Layer 4 of a small transformer language model trained on English Wikipedia (8 layers, counted from 0, width 128).
A neuron adds its activation times its output weights to the MLP's output. To switch it off is to set its activation to zero at one token and run the rest of the model.

Output weights of the MLP neurons that the questions are about. A number n stands for n times 0.0031.
n20: 21 -26 12 -15 -7 -9 41 -24 -17 -29 20 -30 0 3 -13 -35 17 -20 -35 12 2 -7 -22 -66 -12 -21 -8 34 8 10 10 -34 29 60 -14 -20 65 29 1 -29 21 -15 27 5 -13 15 -16 -31 -59 -1 4 1 39 12 -10 -12 -6 12 -35 -16 16 4 0 -19 9 5 6 29 -14 50 -16 -14 19 40 -20 27 7 11 60 -14 -1 -10 -12 10 1 -31 -20 -1 8 10 6 14 46 39 -8 16 1 19 32 11 -1 -28 -4 -31 -4 -21 2 8 -13 0 -5 22 6 -22 -17 15 -4 9 -3 -60 -30 41 22 49 -8 26 1 -29
n26: 7 9 -15 6 -1 27 -31 13 13 -16 -11 -27 32 -9 -40 2 31 9 -24 -9 -14 4 9 -11 32 -4 -22 -37 12 25 -2 16 -33 24 -10 -14 -36 -5 4 -23 -37 15 -7 -4 4 -3 8 -7 -13 15 8 4 48 -22 3 -8 -3 41 8 -33 13 -12 32 17 -14 -4 1 15 3 13 -2 32 -13 -48 33 7 -58 -10 -37 -15 35 23 13 18 -20 -9 7 47 12 43 -7 -37 -16 -17 -3 -9 -28 28 28 23 -13 -24 -33 31 5 -9 -25 -15 14 -3 26 -49 4 -4 2 -14 16 11 0 28 40 3 22 28 5 18 -9 -11
n70: 4 -19 48 -8 13 17 23 7 -26 14 -27 48 3 -30 -3 0 11 33 -9 3 -4 -8 -14 8 -8 17 5 -21 -5 -16 27 8 22 -3 -14 -32 -9 -58 -33 27 -13 -8 -15 1 -15 1 -19 18 15 18 -4 46 -6 14 -19 -43 44 5 -2 -34 4 37 -19 13 -10 19 -15 45 -69 5 31 6 -1 -20 27 -14 -11 -7 -10 17 -33 -1 19 9 -30 2 5 -5 -37 4 15 -7 -38 9 23 -2 25 -1 14 -8 -19 -49 -7 -16 10 16 -11 1 -3 -32 38 29 34 21 -19 24 -36 -2 22 5 -71 -8 -5 -10 -1 6 11 32
n85: 41 -40 15 -6 29 13 -33 -30 44 -5 17 -10 -19 17 -35 16 6 -12 5 -16 42 -36 41 20 16 -16 -49 -17 55 31 30 -18 -10 -8 8 -15 -35 -14 -18 -24 -54 -19 -47 -4 4 -49 -3 29 19 1 7 57 -25 -11 23 44 -1 13 0 28 11 20 41 -20 -19 -34 45 -14 47 -1 20 -15 -1 8 8 -13 13 -13 28 -6 -17 -13 -1 -1 -35 -8 13 18 -14 -12 -6 13 -13 13 -24 -4 7 -20 20 21 -29 24 -27 -7 -10 -48 2 -15 37 2 0 -5 12 37 31 -11 20 2 -41 24 9 -58 43 8 -35 -6 2 2
n89: -44 -16 -35 -26 -17 26 18 29 -58 30 -7 21 -2 -11 -13 31 -21 -3 45 31 40 28 40 71 -21 23 33 -39 25 -2 -8 -5 -41 -33 4 -29 -56 -1 24 3 -18 -30 -8 4 50 -6 27 22 13 15 -18 5 -40 -9 39 27 17 11 26 -16 -17 -19 -15 8 -20 -25 27 15 41 -20 -1 46 6 34 -36 -34 35 13 13 -30 -16 -22 3 -25 14 -5 -2 7 -21 -28 13 25 -61 -27 30 -31 -23 12 15 22 -56 6 -6 11 4 29 -16 -21 3 -15 13 -15 -6 0 16 25 -19 2 -3 17 3 -14 -13 -37 18 32 -30 16
n103: 51 12 -14 -9 16 9 -14 -4 32 7 -11 -5 -40 -2 61 -5 -25 7 -23 -7 -18 -13 19 22 55 -30 -64 -48 19 -34 16 -2 18 8 29 1 17 37 16 25 9 -5 -12 18 -10 -20 3 21 33 -53 31 6 -31 3 3 32 -22 36 -70 -4 -29 -9 46 -1 -31 2 41 -6 -10 6 23 -10 -34 4 17 11 24 53 22 -19 29 -15 -35 -57 8 -32 86 28 11 -18 17 -6 -4 -10 -25 -19 -48 41 -74 20 3 2 -7 -34 -3 -44 7 -2 -78 -28 -1 14 13 10 -2 31 20 -45 11 3 5 -17 -48 15 22 8 -7 0
n143: 43 28 -51 -5 70 -31 -9 -50 26 3 27 8 2 -13 -29 -3 19 65 11 0 12 -32 22 -49 4 37 40 -1 7 -17 10 -7 -27 27 -33 -21 21 21 3 16 -47 2 31 -33 -9 2 8 12 -2 27 -1 -4 27 7 39 16 18 -4 30 19 -2 -42 40 -17 -54 0 15 -7 -27 29 -8 0 37 -27 -8 13 27 5 64 24 -14 -35 19 -2 -7 -24 15 61 -8 17 -20 -11 -2 -64 -1 8 -12 14 14 -25 -5 4 -50 5 22 -12 -71 -8 -9 -23 36 -32 -22 -48 -16 21 35 22 -29 -2 39 7 5 -23 -11 -15 6 -17
n270: -30 -24 17 -1 -8 -12 44 -3 -44 19 -9 15 4 11 -23 9 5 -11 31 0 21 -46 -59 -5 -22 65 -5 14 36 -20 8 -7 17 -42 50 10 -19 -4 28 -16 52 -11 -25 -21 -15 -16 25 5 -21 -5 17 42 37 -10 -14 8 -31 -52 29 -5 -21 0 36 0 -17 -10 22 14 -2 -5 -31 -6 22 8 18 -20 18 -61 0 -13 2 32 -16 28 -6 47 -32 -2 -16 24 -18 -58 -31 -44 35 25 -6 -4 46 -30 28 8 22 -10 -9 15 -8 -2 67 37 -13 -30 -6 12 3 -4 -13 -26 -13 38 -3 45 25 13 19 -18 -70 -3
n274: -35 62 24 -31 -11 61 -21 13 17 -27 -47 1 10 35 -14 -9 1 -25 -7 28 -23 -24 17 22 14 -19 -4 8 -28 0 8 9 11 -34 -18 22 -61 47 -18 1 -26 -37 -49 -31 37 -54 -6 50 11 30 3 11 -15 12 -24 -12 13 7 3 -18 -28 4 -29 28 18 30 10 16 51 -15 18 36 -31 6 -32 29 -37 3 -35 -15 21 46 -20 -7 7 65 12 -26 6 -54 -6 7 10 -38 -6 49 1 -2 36 1 54 -1 19 23 -35 14 -27 -25 1 -25 -3 -15 16 41 4 21 -9 -19 14 18 44 -17 -46 41 -7 12 -59 -6
n301: -4 18 -11 59 -37 -17 -18 11 -26 18 -2 43 39 18 40 -27 9 0 18 31 -26 25 -23 6 -1 -6 29 13 10 22 53 43 -4 -4 2 1 -18 3 11 -30 -7 5 -1 -34 -47 -26 -26 4 -31 7 -8 26 -9 21 49 14 -10 27 4 -68 -33 -46 -20 14 9 -17 -25 -31 -40 6 26 -9 3 -49 24 17 -11 32 -1 5 4 10 -3 28 13 -37 -9 -28 -2 -49 2 -11 -8 49 1 -13 -19 -21 -11 18 -9 -1 -35 27 14 22 -14 29 -9 19 -10 -33 -4 40 7 -23 -18 66 -32 6 -35 32 -10 49 5 -2 2 10
n324: -3 -27 -41 10 4 -15 -13 -28 16 8 11 -16 9 4 -10 19 10 -10 -25 -24 21 -10 -14 9 16 22 6 -7 9 17 -8 -23 1 -10 -19 18 13 -12 9 -20 1 -13 -30 1 -1 -13 26 38 -1 17 -19 2 33 14 0 22 -1 8 -6 6 7 8 -16 -57 0 -41 37 -4 30 1 4 2 -15 -1 -14 42 16 34 -34 30 -34 3 19 8 -7 5 2 -14 16 -7 25 0 -1 -30 -17 22 24 -15 12 11 10 -11 -10 22 -31 -41 -23 20 -11 8 4 -13 4 -4 5 6 -2 24 -5 8 26 34 24 -27 -2 -22 10 -15
n360: -7 -11 1 7 -2 -18 17 6 14 -19 6 50 19 6 -12 1 1 -6 -15 -8 -34 -1 -2 1 19 20 10 6 16 3 -11 19 3 36 0 -4 -28 -2 -5 -33 25 -3 -5 -6 -24 9 -36 20 46 -38 -43 -19 -39 -45 -41 9 13 -29 6 4 -29 41 14 16 -13 18 25 19 12 19 -21 -66 2 8 -33 -7 -35 8 -1 11 6 5 24 28 -9 41 14 12 25 -1 -7 45 -46 -3 10 2 -21 -18 -22 -11 -15 -2 34 4 -32 -12 -17 -1 33 46 35 -43 2 64 50 44 -3 -22 3 -19 33 -12 -18 -52 9 -8 4 -11
n438: -18 -31 4 2 -29 29 2 7 8 -3 29 -24 19 -31 15 27 14 -27 -16 -20 23 20 22 -42 18 -17 -21 -9 10 -26 1 -42 -18 -34 -5 -15 3 -5 17 -33 -15 10 11 -22 35 14 11 -6 -17 3 -8 1 46 13 6 -45 -12 8 -7 10 -12 5 -10 -9 3 -39 27 -12 14 -12 -26 -23 22 7 22 -12 1 39 -5 -2 17 36 36 5 -21 -17 19 20 49 -7 22 14 -14 -20 5 25 33 14 1 14 13 -3 19 -17 -17 -33 4 -16 -25 26 2 -40 -5 4 -6 -9 -14 28 -5 -6 33 7 26 -31 -3 9 33 -12
n460: -4 -9 35 -14 1 22 -45 24 20 -16 5 -35 22 -48 19 36 9 36 11 9 75 3 -28 -52 -22 6 -31 4 18 -21 -25 12 -6 -44 29 11 -12 -1 34 -13 7 26 -2 -12 -2 4 51 -2 -35 -3 -22 -9 23 -4 -29 6 5 3 -6 -9 14 -29 21 -20 -21 14 20 -20 7 -52 16 -11 16 14 15 -18 -13 0 -17 30 19 8 -20 -8 -15 15 48 16 20 1 -24 -7 -1 -12 10 30 -12 -27 7 -26 4 -9 -32 14 -9 23 -23 -9 1 34 15 20 31 -21 -9 4 34 4 12 4 -5 8 -39 -19 7 -15 15 8
n465: 2 -18 33 -38 6 2 -13 -20 77 2 -10 -56 -50 60 -4 8 56 -62 24 46 -41 1 14 -14 55 -16 19 27 -10 48 -34 11 -13 -39 -37 37 -2 54 -76 -23 -27 25 -3 -14 20 -71 -35 36 -35 8 14 -38 -35 1 23 19 46 -4 -26 40 0 -27 -24 -9 -21 -18 14 -11 37 30 -22 -20 38 -41 -59 -19 7 -96 14 -34 55 -2 63 35 38 -20 27 -62 39 17 9 50 42 -20 -34 -16 12 7 53 27 -43 12 9 2 -24 21 -21 44 9 -9 -17 -5 6 24 -25 -29 -13 -40 -23 1 28 28 0 17 13 -22 -42 23
n503: 3 -24 2 -28 13 -8 -27 9 -51 -26 -22 9 22 -17 5 21 -18 -23 5 5 29 19 22 4 13 -7 21 9 -28 -26 -16 1 -17 -5 -13 7 6 -18 25 32 -9 6 -5 -5 26 -47 -5 46 -33 18 13 -12 23 -28 18 -35 28 11 8 2 -34 23 -54 8 -27 15 33 -28 -25 -8 -9 31 2 30 20 -34 -29 48 16 -10 16 20 -1 20 44 34 29 -16 -27 -24 5 4 -37 -2 7 -3 1 3 8 37 -9 5 -25 -7 19 30 -29 16 17 -9 36 -34 24 16 -45 51 11 5 28 -20 -4 -21 -23 -1 8 8 -5 9

Each question names a token from some text and the token that comes next. It shows the activations a of the neurons there, in the order above. A number n stands for n times 0.033.

Then comes g, the gradient of the next token's log-probability with respect to the MLP's output, scaled to length 1. A neuron's effect is roughly proportional to its activation times (output weights . g). A number n stands for n times 0.0038.

"po", then "le"
a: -5 -4 -1 2 -4 -1 51 0 -1 -5 4 -3 -5 -5 0 21
g: 39 -13 -39 5 3 0 6 0 16 -3 21 -31 -19 -38 -26 9 17 -27 -54 5 9 -22 6 9 11 50 3 -36 25 -30 12 21 5 5 34 -10 17 -29 5 -9 -17 -9 2 12 29 -3 44 -3 0 -14 15 3 -20 -6 48 -9 7 -7 44 -7 -8 -35 -39 13 -25 -8 -49 -5 -45 -21 19 -6 -7 -1 -43 11 -7 -7 31 -12 -4 -51 37 38 39 -7 3 5 44 -35 -3 -39 17 36 -3 -39 -23 1 -12 -20 29 45 -29 -11 13 14 23 5 7 -2 31 -22 -21 30 -18 9 31 7 -11 -10 -13 -5 19 11 26 24 23 -2
Which neuron, switched off, lowers the next token's probability most? n143

" then", then "-"
a: -3 -4 -5 -4 6 23 -3 -3 -5 -2 -1 1 -1 0 -5 -4
g: -3 53 4 30 25 -2 -24 8 47 27 -13 3 -19 3 38 -10 -33 29 23 -1 -34 26 27 -45 22 -23 11 -13 -25 12 25 -22 1 15 12 -12 12 -41 -19 -22 -19 -14 -3 22 -41 -4 -10 33 22 -9 5 0 15 -11 -39 -7 2 18 -27 1 -10 2 -12 -27 18 12 -5 19 12 24 -3 6 -30 -8 28 29 -28 2 -1 -55 -32 33 17 -26 3 25 27 -9 29 8 -28 -10 -18 8 -4 -4 -12 11 -65 21 -20 -38 -2 16 -14 21 18 -3 -33 -41 -1 4 37 11 -2 -4 -4 25 11 54 13 50 -55 13 -23 -4 2 -3
Which neuron, switched off, lowers the next token's probability most? n103

" tower", then " with"
a: 0 -5 -5 -5 -2 -2 -3 -2 -1 -4 10 -3 51 -2 0 -5
g: 33 -33 -8 22 -28 14 19 24 -4 4 13 29 25 -3 -28 -4 -38 -8 13 27 21 -26 20 5 -11 -1 -7 -26 25 -21 8 -2 -29 -3 -9 -31 13 -24 7 7 4 -9 22 -7 -20 -31 -32 38 -35 11 -74 -9 -10 -33 -5 44 19 5 23 -9 5 -9 -18 18 -35 -26 -46 26 -24 15 -5 -10 51 -17 12 11 10 46 45 6 22 29 22 11 -10 -14 -21 38 14 26 -10 13 -44 -17 26 -29 13 5 6 -36 20 5 -2 22 -17 -8 16 -12 7 -28 21 -43 -42 50 -6 -2 30 -26 -2 -16 -3 32 6 -27 26 4 2 19
Which neuron, switched off, lowers the next token's probability most? n438

"bra", then "ti"
a: -1 -3 -1 -4 -1 -1 43 0 -3 -2 1 -5 4 -5 0 9
g: -6 26 -11 30 -9 14 -23 6 9 6 -5 40 -4 38 18 -3 3 -2 26 65 -3 30 20 -25 28 5 20 -10 -40 4 -16 -17 -19 1 -31 31 -12 -40 19 24 -1 2 -23 13 -13 4 2 6 -20 0 -9 21 1 -36 -33 -4 22 9 -15 -50 -8 35 21 -20 -3 -3 22 23 12 8 4 -45 -19 40 17 -1 -7 -9 -62 27 -13 4 9 -8 -1 64 -10 10 -40 -2 40 3 -34 41 3 3 -14 8 -34 -29 17 34 30 -10 -16 -22 -21 55 -5 0 -10 -11 -30 31 -33 -39 -8 18 -9 -34 12 10 -5 -31 20 -22 -4 -12
Which neuron, switched off, raises the next token's probability most? n143

"On", then "s"
a: -5 -1 -4 -5 -5 0 -1 -2 35 5 -1 -4 -2 -4 -2 -5
g: -36 43 -33 -35 20 16 -3 4 47 -12 -22 -8 -41 18 -12 3 12 14 -13 23 -9 -7 10 32 11 8 -5 3 21 -36 5 -40 -9 32 11 13 9 35 26 -6 -14 -22 -25 -9 -2 -23 15 66 33 -11 0 35 -26 19 16 16 -2 -51 -17 -15 -30 4 0 -16 -5 -48 12 4 23 -22 4 -31 14 -26 -15 -3 8 -33 8 25 0 10 12 -8 -48 27 -2 10 23 20 -29 12 34 -29 -9 -7 1 -4 46 -5 42 -13 -39 -37 28 25 8 -31 -10 -24 9 -28 48 -9 27 4 10 41 -28 27 27 -8 -8 -2 -11 -20 -6 -21
Which neuron, switched off, lowers the next token's probability most? n274

"}", then "_"
a: 0 5 -5 -2 -1 -1 -5 -5 -1 21 -3 -4 1 13 -3 -1
g: 1 -1 32 14 24 4 -33 13 0 -23 16 -29 3 30 31 50 2 0 11 10 25 -28 7 56 39 11 -19 27 3 -19 -10 -9 -2 39 -32 5 -19 -3 5 -6 5 -10 -5 25 7 15 -8 17 18 -5 -28 -35 46 -46 -12 37 -28 -16 8 8 -17 -12 -6 -1 -1 -1 -7 -7 16 -13 1 40 -26 48 -30 16 9 7 29 35 -28 -18 -22 6 15 -22 12 0 -22 -38 -13 0 -23 -3 -40 20 2 -15 -7 16 7 34 0 -16 42 -45 -25 -33 31 9 24 -20 -13 9 -8 6 -33 7 34 -20 42 -13 -11 -33 -49 7 -64 16
Which neuron, switched off, raises the next token's probability most? n301

" highly", then " non"
a: 0 -2 11 9 -5 12 -4 0 -5 -3 -5 6 0 -1 6 -5
g: -17 20 -8 -7 -9 -35 -53 27 -24 60 21 11 -1 -22 -7 26 -7 -5 -25 -32 -13 -1 -4 -38 -10 -5 -25 -29 -20 -18 -6 14 -51 -12 -2 24 12 -32 50 13 15 18 10 30 3 4 5 -17 -14 -4 -11 -12 -11 1 23 -27 20 -5 58 8 -15 -23 -38 -8 -24 -26 27 32 -36 3 3 44 26 19 9 -10 26 32 21 -13 -23 43 -29 -4 -8 -4 9 -2 -30 2 24 -3 11 40 4 9 -4 -32 25 -11 -48 10 -38 5 34 -16 -51 30 39 9 10 9 -4 6 -1 23 -18 14 -5 9 41 33 0 -37 -7 13 4 13
Which neuron, switched off, raises the next token's probability most? n103

" an", then " inter"
a: -3 -4 6 -4 -4 29 -4 -2 12 -4 -1 23 -1 -1 95 -4
g: -10 -52 23 2 -23 -2 -38 -27 -5 28 12 -30 13 3 5 8 44 -3 3 14 -6 -8 -21 -2 0 8 12 -21 -12 40 39 3 0 -48 -15 34 7 -11 38 15 -20 21 -15 1 -18 30 -11 -4 -70 13 -31 22 19 -1 22 13 29 6 36 -64 7 35 -24 2 11 39 14 26 -14 -31 18 -22 30 0 -7 -64 13 24 16 4 20 10 5 -43 18 -30 -19 -19 28 -21 11 -29 -14 9 23 -22 15 -2 17 -15 12 13 2 -14 14 4 6 3 42 4 4 -6 1 18 -12 35 -24 -7 -37 -42 -20 5 -25 12 -9 3 -33 35
Which neuron, switched off, lowers the next token's probability most? n465

"c", then "rib"
a: -4 -5 -4 22 -4 -4 16 0 -3 -4 -3 -4 -3 -1 -4 -5
g: 13 -28 -2 13 28 -20 -8 -7 8 -4 -12 -37 10 42 0 -29 -27 -15 6 3 -23 -3 33 -17 30 -26 6 -10 -13 8 20 1 -8 -30 7 8 9 4 -13 -21 5 30 -17 -28 8 -39 3 -1 16 -38 -39 6 -8 3 4 30 -16 -14 44 -22 -5 3 16 -13 -39 29 -34 -25 -2 -5 -43 -8 35 -1 18 -23 -8 -27 17 45 40 11 -43 2 15 24 10 -13 27 18 6 18 2 -19 51 6 -4 48 29 25 31 -30 -20 20 5 23 -28 6 13 11 31 -31 -50 -3 -65 26 21 4 6 -43 0 12 26 39 -3 -32 31 -4
Which neuron, switched off, lowers the next token's probability most? n143

"\n\n", then "where"
a: -5 -2 -4 1 -5 -4 -4 -2 -3 24 -1 -4 -2 9 3 -2
g: 29 19 -47 4 -30 -23 24 10 -31 -35 -19 21 -11 -12 -52 -17 -22 30 -9 -3 4 -2 25 -7 3 -30 15 52 -13 1 26 -28 -16 5 30 -4 -26 1 7 25 3 -15 23 14 7 -3 19 43 16 5 -35 17 -14 21 -8 3 17 -52 17 22 13 -8 -46 24 -18 11 5 39 -22 -19 50 -8 4 -27 29 17 -3 3 -48 24 4 -11 -28 33 18 -27 -14 -25 -1 10 -9 38 9 12 28 19 17 -11 -4 27 -28 -15 -49 -44 21 9 -18 -24 -2 2 -18 50 48 14 -3 7 -1 17 -12 -8 -28 -5 -10 -35 -4 36 -16 22
Which neuron, switched off, raises the next token's probability most? n70

"$", then " and"
a: 0 26 -5 0 -1 -5 1 1 -1 55 -3 -5 -1 15 0 -2
g: -9 -94 37 -23 -39 -4 -20 -38 -31 -8 9 24 2 3 4 -4 -13 -15 42 8 -8 -18 -11 10 -10 15 -15 -9 -13 -12 1 30 -19 -13 -16 9 -15 7 4 8 0 10 30 -1 -9 7 -11 -7 -28 -2 2 -1 20 -24 36 8 34 14 13 15 -14 -19 18 0 -13 12 6 5 -4 24 -9 8 25 2 9 -19 18 15 2 -12 48 -7 -49 -4 -50 -19 17 67 -37 47 -26 -16 0 -22 29 -7 17 14 -2 9 20 -45 -26 17 39 -20 -3 -1 10 -6 32 -13 -3 47 -14 0 34 -13 -38 26 -18 6 21 23 50 -40 -23 14
Which two neurons, each switched off alone, lower its probability most, in order? n26, n301

" buildings", then " that"
a: -1 -5 -5 -5 0 -4 -4 -4 0 0 -3 -3 35 -3 0 -1
g: -4 -1 26 10 -14 9 10 -26 -20 3 4 42 16 37 -43 1 25 11 34 6 15 4 25 -4 -16 -31 -31 7 -9 -16 4 -9 -22 -12 9 51 12 1 -44 -35 6 -7 18 10 -23 11 -13 -5 -9 -12 -44 -22 10 22 -10 20 -6 15 14 -11 4 36 26 -3 14 -22 -34 19 0 10 9 -3 -60 4 14 -11 -6 -6 -3 -15 -35 -4 -21 1 46 -21 26 23 0 -10 -40 1 28 -2 4 -21 -59 46 11 -28 15 44 4 28 -7 -14 -9 5 -35 12 21 23 21 -4 -16 15 -20 -67 -27 -22 -15 -15 63 4 41 6 41 4
Which neuron, switched off, raises the next token's probability most? n438

" system", then "atic"
a: -1 -5 -1 12 -4 -3 -5 -3 -1 -3 -4 -1 -5 -1 0 -4
g: 41 12 -2 16 25 3 36 -1 50 7 13 43 15 17 13 -26 6 -7 7 40 -21 38 28 -30 -41 1 33 -31 2 -37 -13 9 -15 31 -4 24 11 -7 -5 -30 5 -4 -2 9 3 -33 2 -6 15 17 4 6 -28 -18 -4 -25 -6 -1 -15 -30 -8 -24 32 -8 11 -9 -9 -37 -10 29 -25 20 -10 -14 10 29 -28 -9 6 33 18 10 3 -49 -25 -12 44 -18 -13 -24 -1 15 7 -6 -10 2 7 -17 11 -41 -10 -14 71 -45 -29 8 -17 41 -22 17 -45 15 -14 -1 -27 -19 -26 11 13 -18 15 39 -17 2 37 57 -24 -21
Which neuron, switched off, raises the next token's probability most? n85

" ind", then "uction"
a: -2 -2 -5 -5 -5 -2 -2 0 0 0 -3 -4 0 -1 -4 -3
g: -29 -1 38 -23 6 -6 51 24 -22 -49 3 14 -9 -3 -19 -8 -36 36 3 -28 18 9 14 -4 2 -3 -16 54 7 24 31 28 6 5 -14 -12 -9 -14 -2 25 -2 18 -3 -35 -5 22 18 -29 -9 14 5 26 -2 18 -27 -42 -7 7 22 -18 19 -12 -16 -1 -2 -56 19 19 1 -16 -31 5 -1 61 -17 13 56 9 15 0 -62 1 -21 -15 -12 26 -9 -30 6 7 -4 5 -27 -6 -23 21 29 1 41 -11 -3 44 -29 13 7 -15 -43 -29 0 38 7 18 30 25 7 -39 29 -8 -22 -17 -7 -21 20 -47 -12 -3 -7 23
Which neuron, switched off, lowers the next token's probability most? n465

"men", then "si"
a: -2 -5 -1 -4 -1 -4 -4 -2 0 -2 -3 15 15 -4 0 -4
g: -2 34 -17 1 27 -13 6 15 36 -28 -43 38 5 0 -4 -55 -6 2 -3 -7 9 20 3 -51 0 -10 19 1 -37 -18 20 -15 17 4 -2 10 13 -4 4 16 31 6 8 -15 -2 27 1 -5 16 -21 14 10 13 14 -50 14 -11 -11 16 -19 2 13 -11 -45 12 -47 9 -19 30 20 -2 -53 -20 22 52 9 17 8 23 -20 -38 72 -23 -3 10 30 0 -5 35 39 -14 40 -22 37 -6 9 -7 5 -47 -15 12 -12 39 -30 -11 40 -20 12 -32 10 -41 4 -6 -4 -35 -10 2 -6 8 7 31 0 -47 -7 -3 -19 -1 -1
Which neuron, switched off, lowers the next token's probability most? n360

" designer", then ","
a: 0 -2 2 22 -5 0 0 0 -2 -4 -5 30 12 -2 0 5
g: 4 -10 24 -47 -4 -9 -8 0 27 30 51 30 26 10 -14 54 -4 -22 37 -26 44 22 -24 -9 9 -14 -21 -13 14 41 14 25 30 -3 36 -11 -35 -11 2 -23 -22 -29 12 -10 -34 -37 -5 -6 14 -1 -19 11 54 2 -3 -30 -11 15 28 37 6 -10 -16 6 -35 -13 6 31 -23 0 19 8 -21 15 -5 12 -1 -22 -1 3 -5 -31 8 30 4 -18 -23 -21 -4 -37 11 11 -10 5 -39 -4 12 -10 18 -18 -24 39 -19 0 -31 -14 -2 30 43 -15 -3 8 25 -37 -8 13 -33 9 68 18 -27 3 -11 -19 7 30 -27 -46
Which neuron, switched off, lowers the next token's probability most? n85

"va", then "da"
a: -5 -1 0 0 -5 -2 9 -1 -2 0 -1 -1 -3 22 0 -1
g: 40 11 -18 -18 -2 -9 -9 18 11 -11 8 -13 46 -15 8 -9 -2 -30 8 -21 -2 21 40 -44 -7 -4 11 9 -4 25 -3 -5 0 15 21 37 -20 25 -18 -24 11 -4 34 19 -1 41 20 -26 -40 9 5 -2 45 14 13 42 7 -33 -8 -5 18 -1 13 -29 -10 -27 -13 -32 0 -14 16 -36 55 11 38 -8 20 -24 -26 -35 -23 35 14 12 12 21 7 -1 -15 -2 -1 29 -5 3 2 -7 11 33 5 -37 25 -3 -18 -42 -13 36 -17 9 27 4 -47 11 21 2 -20 -49 -12 -18 -29 24 1 19 -12 21 -16 -6 -29 -87
Which neuron, switched off, lowers the next token's probability most? n460

" sq", then "ft"
a: -5 -4 -2 -4 -1 -4 -5 0 15 -3 17 -1 -4 -4 -1 -3
g: -34 16 -24 -23 -42 25 44 1 13 -16 -12 -35 -1 -22 30 3 13 -4 -15 -34 15 -31 -46 -5 -33 27 3 -19 -71 -23 13 -21 21 -3 -41 -4 -1 -22 0 -10 23 -4 1 30 12 22 22 7 -17 25 -27 -43 30 -37 18 -20 27 27 38 -13 14 11 -22 7 -6 -20 18 -4 -6 30 1 -10 -16 -8 -15 15 55 -10 50 -16 -22 39 14 10 3 -29 9 -36 29 9 39 6 -14 33 30 -21 11 0 24 30 -21 0 -5 7 -42 1 30 -19 2 -6 -28 -3 -12 -10 32 -15 14 21 -10 -28 28 -10 17 23 18 32 8 -7
Which neuron, switched off, lowers the next token's probability most? n324

" hum", then "or"
a: -4 -5 -2 -3 -2 -4 27 0 -3 -2 10 -3 -5 -1 0 43
g: -8 26 -28 -13 -8 -7 -18 -9 10 -13 -21 43 -35 -1 10 35 -31 19 31 -31 -6 14 11 -13 -35 12 50 -7 6 -17 -42 -7 15 -26 1 3 -2 6 -29 5 -18 3 -5 -3 -24 17 12 11 -17 0 7 55 -6 -1 0 39 -1 -18 -12 15 0 19 31 -33 9 -6 9 20 -2 39 15 1 -23 17 -6 5 -7 -11 -5 -2 24 -11 -1 -29 21 -21 -18 -20 30 -16 -21 11 42 -55 27 -5 26 -21 58 -44 37 6 -51 45 -3 -15 -42 -22 -25 5 56 -14 -30 3 -9 -6 -14 19 -1 24 24 -30 10 -5 -24 17 -7 58
Which neuron, switched off, lowers the next token's probability most? n143

"x", then "\n"
a: -5 -3 -2 -1 0 -1 3 -2 -2 -3 24 -2 -5 40 -1 -5
g: -24 1 16 24 -32 -47 -35 -15 -54 1 34 -16 10 11 -6 -2 27 -53 5 -31 6 16 35 37 11 -26 8 12 2 -35 20 -11 13 -55 15 16 6 -36 0 16 9 15 -28 -1 45 21 6 7 -10 -9 18 7 -32 8 -39 -34 -7 21 0 -32 34 -12 43 5 -6 -19 5 5 41 11 6 -9 7 -5 20 13 -19 37 4 20 -30 4 -9 26 7 6 -10 34 8 -5 -46 41 -14 -12 33 16 -19 -6 54 5 -5 15 -31 10 -35 0 -3 -3 27 -25 0 -11 31 -3 4 13 -1 34 -18 -9 26 -24 -28 27 -7 -62 -7 -6
Which neuron, switched off, lowers the next token's probability most? n460

" die", then "lect"
a: -4 -5 -4 -2 -3 -3 -4 -3 -4 -5 -5 0 -4 -1 -3 3
g: 47 -11 -16 -12 16 -21 -12 6 3 -18 1 -48 5 -34 -8 18 -1 5 -36 -29 16 8 1 9 -20 36 5 27 16 11 28 2 8 19 -30 -11 1 -7 4 -6 31 -31 -1 -53 4 15 24 -3 -18 1 16 -13 43 -19 47 30 -5 13 20 -7 30 7 -6 56 -8 27 15 -31 -1 5 -29 -25 -33 10 -1 3 -20 29 4 21 0 -13 28 9 52 -50 46 43 12 -8 4 16 -11 -53 16 -3 20 -51 1 -10 -31 -2 -1 -40 6 20 3 11 -21 -24 5 -12 -1 -31 30 13 -25 -21 20 -53 11 -19 18 -18 28 17 -31 -20
Which neuron, switched off, lowers the next token's probability most? n274

"O", then "me"
a: -1 1 -3 -1 -1 -4 -1 0 -4 -2 3 -2 -4 50 -2 -3
g: -23 -19 -19 -23 -7 -8 21 -3 16 -7 -43 22 25 -48 -2 -31 52 19 2 -34 12 0 28 6 -7 13 -37 15 -52 -8 14 -7 19 -7 23 9 -10 30 24 22 -2 -5 9 -41 -17 24 21 30 23 -23 49 -34 -18 22 -6 0 10 6 2 -16 -7 24 -13 -27 14 9 -21 0 10 7 14 -16 -21 -19 25 -1 -43 -6 15 15 18 -43 11 38 -31 -8 -9 29 34 9 7 5 0 -16 -33 25 10 -47 -25 -16 12 -57 -35 8 -26 32 27 28 -23 -11 -22 41 -6 -13 -2 -3 21 -12 41 -13 34 7 -1 25 36 -33 31 -18
Which neuron, switched off, lowers the next token's probability most? n460

" type", then " of"
a: 0 -3 -2 -1 -2 -2 -5 0 -1 -4 -3 22 -5 -1 -1 -4
g: 23 -17 -3 -14 -6 -18 -3 -15 31 1 36 43 2 -10 67 47 -14 -2 50 25 -10 -12 20 1 0 9 1 28 20 -11 -35 8 10 29 7 40 -8 -44 -9 -24 -7 34 2 12 5 -10 -23 -15 -14 24 -12 15 -6 -66 -54 35 -26 -24 -8 -26 10 30 24 16 -13 21 -32 7 18 -27 15 2 25 -4 -1 2 -25 -8 30 25 12 -7 -15 -55 -33 -2 30 2 -23 21 -24 5 16 1 19 19 -20 -5 14 -19 -17 -33 -40 16 -30 -12 -15 -38 19 19 10 1 -9 18 -8 -9 -23 19 -4 17 -43 19 -5 -23 22 -5 -25 43
Which neuron, switched off, lowers the next token's probability most? n360